Layer 2 of a small transformer language model trained on English Wikipedia (8 layers, counted from 0, width 64). Numbers have three digits each and are written without spaces.
In attention head 0, each number of a token's query or key is one row of weights dot the token's vector x plus its bias. A token spreads its attention over itself and the tokens before it by the softmax of 0.177 times query dot key.
The model reads these tokens: "D" "." " students" " and" " super" "vis" "ed" " " "6" " Sc" "." "D" "." " in" " Physics" "." " He" " received" " the" " Gold" " Medal" " from" " the" " European" " " "Scientific" "-" "In" "du" "s" "tri" "al"

Query weights of the head. A number n stands for (n - 500) times 0.0019.
q0 (bias -0.044): 528597463472428476517397290531423496394581527573624368397469369550673473513502480475540575546350530489569659368392662612646402623365649659431523721531531631465489474625533511519591503470378421
q1 (bias 0.005): 503297761571701541414440264532568326670432565264342494537568654639431551654276626644239444606672442548314368557644598516549426422543351505509495431392602532618338464516538426374558296479627482
q2 (bias -0.033): 426705384453479516414495568600391497462298491539629346182592605338513687396390432369463443571385515517628415308140761433553645702437678537301396750596468467565606439586508560717464641488310450
q3 (bias 0.047): 498231580525486457616479416518669405530588570654399462561509526568206564404599528558562404620546599411482468531398529373432573453581435393653465446444424497527404367524460246399520442620523610
q4 (bias 0.032): 344458602526663602390578534413611595560448590438450539442358583519352431534342458480579431451576468466503449540582501373404595523570423644610582400546597394449513552508465383581565543405605647
q5 (bias 0.017): 489304574514512512576639645392492656565479575460422536732374447439525331601627595417587545589667472514516438540734452496460407389519460509509406306584511402503560697506539434527318528440610450
q6 (bias -0.023): 471499690478605392445384210573500415582391431287459597540653524569511607732363673522227373560720396564425411612547533582665451661570351399565510433336625584653407379518360482270586336520521513
q7 (bias -0.054): 530483408528388400518442569608405319591591491375620473545416437391567514567581527505590581430484558544545681321404441464594336460466532415483351713493439688528585446494431639486502615494531523
q8 (bias 0.001): 553611605500507347369467471454556485500672466510527441417417463626541515444657445476535532370318438571435408417517667383463581582445632620448504514506432486453533539565554381496619441406400556
q9 (bias 0.004): 519612768599569661481515183507491772504503447197496506574412478616358542529362470687387465734673432499522544569520395509433449485609398544716560369347493438570399588329456434384497552654694497
q10 (bias 0.019): 438254850442674398595304491585639573585631369253444589729448321451278405730569796658393591489775461395297509570842327316455538438594321348715451263113710396598370394508540193227587390516878761
q11 (bias 0.044): 309425471432487508587499600542537557485495362718530621578391401567239361410369554473698600522479619327431503583713350492557520443635461514728486508549543455563391553634447346382605607667418465
q12 (bias -0.012): 547645273534481534511369534470461445283364731755513262398504551409630533376484481515681375289512470543525599399313626533542609674407622555429576572758617490381517444574511664528554498510420460
q13 (bias 0.019): 378505662492504577539572499546559490799433415355565539570464530445263466472567529490457512715648460486375347635634520340301579432552494442587493412385396445505571494394581439467254533561742597
q14 (bias 0.024): 514404554553482598489547385514549409355349627639421536555398303619482427576217681612589361543492454463579543560387659769457632440603262488643439600496541529378304480520325463455508499497417458
q15 (bias -0.040): 421658358390317285586441521629372453513623409566654415453464398413575570418638437484550574455296545460580640332359438541554449517434630491546400753462283592575608435512422476546625652555553540
q16 (bias 0.009): 498120733642533537434402441627541478560521477415385640564333221576435434790448574565526622492642536488477615521745400542403456341590192500550473553329562527472312567582555443370446404291681512
q17 (bias 0.003): 584472194512529557543538686398501324465313644642563473476611722445645604495394290406581501483384505504596474513496616375568457424343554408337773588659423555425557465637516621693428659381358400
q18 (bias -0.004): 491613345603394412330760732466502450360498498650529387195422656444611659294708031440577512411075598553645580311174569502195593607408671664369677712638267593380782548478566624940378667478459505
q19 (bias -0.021): 612636434588312428449458556571503422383616558556432511346462472426575599357543378534418551471325468634487590480277515427315620693493753442410447515472440463580621366359503497623572514557543719
q20 (bias 0.002): 462430497531545456394417427494561406720450370418486590573718577556549547599411546582384540447615588546338518444528442553616338427606380672471489327510487489603456457539561657468512246419662416
q21 (bias -0.012): 452552571529368417524349508589492755606552342396458482431671488258401582492736425403599445615614678554526413603452502434443568435460459552482403513214547378429587550470593559387484336454610642
q22 (bias -0.044): 538642362363554539528642358442287573637464596299577353397534695311600546416599281568380412756597425507556460395380553558484323572511637627239587649597463575540694687445673501660362588472402458
q23 (bias 0.038): 352446496494488399497540614510540476642411536664469618684691678435291420558496599527555486562655594465341517589519310454375561425569428412563566413720557439506475589551529512544413452493391449
q24 (bias 0.053): 432499377335494646572599648456569609386417421677488462428487480567409465316440505396679496557512642349619430657611416351469630454595512370598510385569485365571423626542343430535459552625305436
q25 (bias 0.021): 412609430468546492454464276470510580645374626671517448630708700678404513505453509580483326604524550458447506406406403511683506491554486573697546456654487478530412283502381453414732292535383526
q26 (bias -0.051): 499498672562546385348404360558461533558565578240496419447531423449624531583586502489364447470615403614555598364461541553580430548433465636410383623362524581437632566445619523421505458286645551
q27 (bias -0.030): 517380538381516492541505455514441468446528520522599488343540526352654459551349458556329495505575522505458520490300499513494441533468664427405503619494650514602552623550694535503626455483462501
q28 (bias 0.060): 569622643358720620529461492431725531313340253417617486333588447638318598569407452637251421393623504412482388594411533401358602552608412461633559421404643457548262372566476305484507484575436436
q29 (bias -0.016): 631666222583533517373486553344509428497523423216498380324452713636761513394548371482600309464338456528680554466502525455544577487541548528446641483542487427485600526369302673544620541526544463
q30 (bias -0.002): 619544517530516522528432408550543534552477570496256528555435448463472537546608570468482338480516433541370544425752445656506574395641331428457400511388403464452405458403407556490545487461710522
q31 (bias 0.068): 506403565490553667707494635377724494389496423625435483593580344578294362539410668628498463364571472359401431732684540475282638378539349323602491363519559405462287480559404418451490585582494425

Key weights of the head. A number n stands for (n - 500) times 0.0021.
k0 (bias -0.115): 531463526372439302404767528466517483564683516495478544459364611520488490425566301684470548477416539503466454492451502435510268401527531557462581438598348617579665526376462487628497442514421584
k1 (bias 0.074): 535566541489574641575185429588434545496356563390585467491543463363476440480480627372552414568674527418545483618467481627397820628554463422582428471459575206503415503570509507418466521606521586
k2 (bias -0.078): 516524522481471361476823590486394549437663507595599571449342536500462570343619249686521540451402556524418517415425455457481318566367532608587716515509344722533651450421472430651444430540500551
k3 (bias 0.099): 379579469605555569601090523571523518539323506479483461519581399473514555502476688380534522555511440414607488560474396556527716563539443410502392518480591316508332510577446584424526632528597367
k4 (bias 0.104): 478527456643570623451276443582385567557356544407458533600553367523487447507504633434631501521547461469489569467580540570505621557525314448568471592527527320408389575564500548347449475580518437
k5 (bias 0.068): 423474440580537534553361438480496398518361456455411487602525417437504472756455754331564625480536395468395533433686702380499707550581503511493399504450583442491464467519601529373460445437563564
k6 (bias 0.014): 668594485529563654492179482528370562435314600345614249426531536402500521453505519414569390471713525568493492615339359451444688710474597537590485420455623258551498450522522562479430507562478537
k7 (bias -0.124): 549491567401414336463726602436623519547697466601521533492438590516533478444549261562437572563375467574430468494590464456507344353392626579476521413498466634576567517458483416656483436424514584
k8 (bias -0.053): 499305390471465426475543448505463430444511569519398622581487515539449448566622422590547566575551611499510542510373435491529279432492436416694589484548487555549512518492383484458538548523529532
k9 (bias 0.059): 525617447525609711424256480529481528488334451356453460475639458600549456500306744279655521441556563534520479597492572465554691516443482368494370485419553266547596412574529538379410421549416482
k10 (bias 0.083): 443537461673500684527033485564429534624343448417486403553640367461465461551525769341553466575628536570493509551564491467529808588575411444415407416414677191413379495553554556391489582469576552
k11 (bias 0.134): 471584453637518573497228505520486493597275482497403407497577459552546527442485747311439399548597448436579500590643598542552789537494492489438510567518515329533362513584502614378431586526578373
k12 (bias -0.052): 557464509493538456370846537557308566483701471529521572383315527501470511468419306721474486440436522557438534393372420519556273499515465639456645571636381659518608477451475494603551449484474436
k13 (bias 0.053): 391544455638471586533216586590494544474380488477504474557631348558478549482624663247471511497503469522517510578582455491501780614525390395511372519453545346348531439597479490500439539487514702
k14 (bias 0.113): 469524533467665654450323475562349572557293668416413459523525483440441583444330536584430429430621424445582512549465563553552512660448361447401408573529577354538381628592533659422499497567541344
k15 (bias -0.088): 528521490400394309442685585378641455530666437619521511493439577597570622413558255568441529532333529560519426441500486430543354386410641520573601448515403637612567517408502447601456393420534538
k16 (bias 0.029): 438505503537563517478288446578454614777430688380432487702556530354385476522542681441483426583599485513511548673636560530461779552481395402357328425419689289514440597559501584366552430464613514
k17 (bias -0.014): 428534671502439427688895413457584414415555558679503575453382539435440475541546202630422510497384457442325480446366483602442316466496472563523543527654361640458573470499500523556519553499422382
k18 (bias -0.064): 462440508393423252478830486383668484562739511597539645479473539604473575434602180698453602493272566436533611443467544546517188355394466485677470544467337799510533496499403337554518507426411373
k19 (bias -0.108): 504384493451462297401698531507562522430704391544624554462463557601510610410475422717459547424341651623536568451401370493553207398430594489638559491415506607461523469412477432653477511454492463
k20 (bias 0.057): 520499485466572658622206506499467472500444556418501368600531490390538487520539592320599403611700472430470484570568492672370755477606613464481491429566546312413466455509561459422536475474488488
k21 (bias -0.077): 511548398584439511477627520504368508518596614516508537467369524486475609500593568472623520447492547695521563444432366374573480665453465519255617468493556620472568532393463339590522424329496622
k22 (bias -0.112): 536523538438412405507842517480594408440703484556514554456401565540518441487559205532550635396322544512476494386431579453427362409459618585610583481555339680574685481343468423602434338511430619
k23 (bias 0.114): 529559387657565699620298452497495475491300541516431398470492450516537501483494585279453452498532426417541476538513507599499689626509451520466423537452577385407395513547507531436403530480643401
k24 (bias 0.124): 470552523627545592560260521491465515474215477530428490518544423522541522486391750354469479528590435460506497528573525539554692652491426524459517622470524411444329430570502609329553611568532335
k25 (bias 0.107): 567714363517551700629272528515469490411373501486416433375543486530641509456398555478553406602535444424518466513373536503414685540633544470583489513561456276483428591529450578431472519584509337
k26 (bias -0.123): 555445467408458375377756469505478524550728495474523573543359605399479496532587310595612588478410535596509514435494442431504296471476546517466601387525487564567670564410426445625502347496458687
k27 (bias -0.104): 586405681479476410475677479444546476482633424481616530371527534496442417409569396664480514507378528514535517410542491603376427524493519560497634452569447565535617438425517392636438569517479496
k28 (bias 0.113): 514505517586532740574164406522391561533257569492538382542556378487429513486479672396596441471570562386592524539525500633497656592480386418508422539460587363441354424631477631363589551567482380
k29 (bias -0.039): 530494537398558486440726486468430414339554375562411618537456581547546388597444404602668495515457676469368424309487488479450287585489560632572537616754462592449396444550470456490590379418307466
k30 (bias 0.031): 439558367451508625463477526626374546568383455509528573506542486387480615481348567443505388495583548558542421496404460468470537590514506586421481529461644380468530588549565487429611379405520593
k31 (bias 0.117): 450533504599543668536188428605432541528246488509447408581612361450472542573420681394513451491664465445561470559531510656586690628554373460408423559481611373411330549669546591344492603509580394

The vector x that enters this layer's attention at each token. A number n stands for (n - 500) times 0.011.
0 "D": 509422466398454311498771462455843538500535485557524605439470559473472498510560422566452575419436575491437582370523485558555317440469457574544577591516336688598498443431398487595498444476432446
1 ".": 425466418484402334497850521347817563495583513592464614473433559508469514513550387626483439469444534477413551420518432528461314419497394497556613559552455619585485495479399494579552435454507506
2 " students": 506401446475489427511784546411841541418581511542529599483416550594408494539486343644480553435462506455408592398477437473384282448550479497596551479546467635560476496445332444620513474525513515
3 " and": 393431480455561350477821535447860543478581457532504620470420576584362564501524360584521508470438590434435503397475500478479290453492421506531536564519434642595478508517441432575479487484433499
4 " super": 529464486460348350565826533502799521475599491512488570438459519559367493482488363634506546455464528424315415560504515544423306476527497527532530536534395666678517429476459459560485479476458512
5 "vis": 504406467455445412510838575421862485429591558565519546460458546506426518512529422656424490416514532448398421497454392471404276405497526514577538507481453650561516450473429471576541434555536576
6 "ed": 431389540443480344546766569412892489429560530538447566472456563528348522471503403658516486429484570462403539436464483437444311458498479467554587527522485685570561482449421459559510460541444534
7 " ": 467412487483447364516777508395762519501583509542458556415401556549361538471561345625556555459460527415418451457551508486495304435504508518549572508519437628809529483495365424536496491492453515
8 "6": 514425488488491358533793533270823556519604490536542589457421572533413493479536366662523525457457524422429462421546428508503321434501458453510606458507473613647536515381449458551522486526418520
9 " Sc": 589474406402473366495760443495833514469605540538534557421458541485401503571617364593502514407452544443490489484540485446478284420454453488590557484526416637664499486536370382642498388521455533
10 ".": 422473442512399360509807536320860528496591527598479595477433537541448543499549358623501426492441531435410528437492439500437335408480419471555596525539471617595500524493403491595543474456492514
11 "D": 617460471443479342562751512388864542500585469549493607455477562503349486522531404645510502437437542441430548431494469427487348415369478500568575512448463633624573467462367428614517479515454474
12 ".": 422477441508398362509802534316868527496591525599481592478436537543453542500547361623497424497438528431413528439493444499434338408481424472555592524539471614600499522495405488592544472458493510
13 " in": 378529520459486357533773459433903453469599515524469596463462545566374465465530368575544529412440537417462482509504490485449321446486433499514557546560447702613531508523415449528538441503415521
14 " Physics": 580477532486491392560760596389888521441555426532500507429414540596466504497481343632515553425483529384396579474508419477416292440531489477616564507482440612555502468474409446603498470483450509
15 ".": 423482445504393363515795533318880522500584513602480586482437532550452539506545368621489421500448522421417531440500448505435343405484431463557588522533473611606500521504399485590541471458489505
16 " He": 551489479399468362499753600461887504492545450549545573475461581545376515526577326673487538463407472445467503454511470479498298471529402429502469538520450570673481463512381456599465487471472507
17 " received": 431445550445462347575720621432900490433537562512440552501460540585435538448489349655525547450474499392449508411517534503406334486527461476558510574552415639595492472475460376558486396521444542
18 " the": 489428503469425385511784500458936484537567494524532515465448581546310513486509379586519515543458561364457487464511500492487327421511458447522532588524389654566523472484416461528512471499485494
19 " Gold": 590423513464428427611739501396889556441608484470460522413506565606362470523510399595520556455434533464384469415525444533464346434500498457573525463491477681622499492505460393623473458462405510
20 " Medal": 550452581450498430553738556396900542470547497527501608419434531633442490484465379611532578448427533400355538430467429511410374395525505462610500531487465645591498468444418448585458480468420506
21 " from": 417463543465493320558751485396948449476577508542447566500468569557363474479538398583527504455475523410463534440478503474455366451471447526532556552529455667558499539536396418534516458518431486
22 " the": 487419504462424388514773505453946475547571494513531527467449580557313506486518382578518517545466562359441479470512506486497351418512461455527520586523388650558509483479417451529513478489484497
23 " European": 522428536444444385552721523432923512435533420475534493469432557605375490486481305583571557497501570357436545539547500516488326448505492473560586499475443683533469498479480406525505427464450547
24 " ": 470408504463441367531731503384823492512574492529441548435418539569382517486561369611538547479466512379430458467576527495500339401509520518551545503506449607822513499506376416529497483482467496
25 "Scientific": 538525605447433372570760570435873521499481449568524474471458545578497483515498349633519491488493510347400512591566447503426273354459488487546559583446425604588521407417467482544462462503459509
26 "-": 431479527380433364532784528418847538543556460551483533413467540522386549503562376600462509469464498337388397485560473533439330393504503511538529555528467607725542493500478537536488528486503435
27 "In": 506536548427502295552733517475939443488530508535465626471424567554413482478519424565545544411477497406471488459562509417501382413430443440544524572525417637647513471485454421525514443484416492
28 "du": 520540499488475371517716524507917445489592469581514608475424553559441448537471372638479508423451526355430421515555485503478321332535560430513544513460446605650507463421518447508498425520444523
29 "s": 455436482411415422498707566435970505486596479524484533468440525556409513491486407638502509421490502410460527489491465445465340356561529512588527486506475669565522502482383460582517474507520439
30 "tri": 540500452469384401515718576453905458491594477541514536446467543530433458544513356644414506460452596406414401460594506535486283383530525412540514485525464583679473506444518457551499422518477535
31 "al": 492476529407475388536710545476977483473619460542493557466459543565386507498461404577472483426463580384418493507512495489484338382504525457530562491437469671568527489471493466557548461444435468

Token 27 "In".
Which token does it look at most, and with what share of its attention? 26 "-", with about 30%

Token 14 " Physics".
Which token does it look at most, and with what share of its attention? 13 " in", with about 50%

Token 6 "ed".
Which token does it look at most? 0 "D"

Token 17 " received".
Which token does it look at most? 17 " received"

Token 21 " from".
Which token does it look at most? 21 " from"

Token 31 "al".
Which token does it look at most? 22 " the"

Token 23 " European".
Which token does it look at most? 22 " the"

Token 29 "s".
Which token does it look at most? 27 "In"

Token 19 " Gold".
Which token does it look at most, and with what share of its attention? 18 " the", with about 60%

Token 18 " the".
Which token does it look at most? 18 " the"

Token 16 " He".
Which token does it look at most? 15 "."

Token 20 " Medal".
Which token does it look at most, and with what share of its attention? 18 " the", with about 60%

Token 11 "D".
Which token does it look at most? 10 "."

Token 4 " super".
Which two tokens does it look at most, in order? 0 "D", 3 " and"

Token 28 "du".
Which token does it look at most, and with what share of its attention? 27 "In", with about 20%

Token 22 " the".
Which token does it look at most? 21 " from"

Token 10 ".".
Which token does it look at most, and with what share of its attention? 10 ".", with about 30%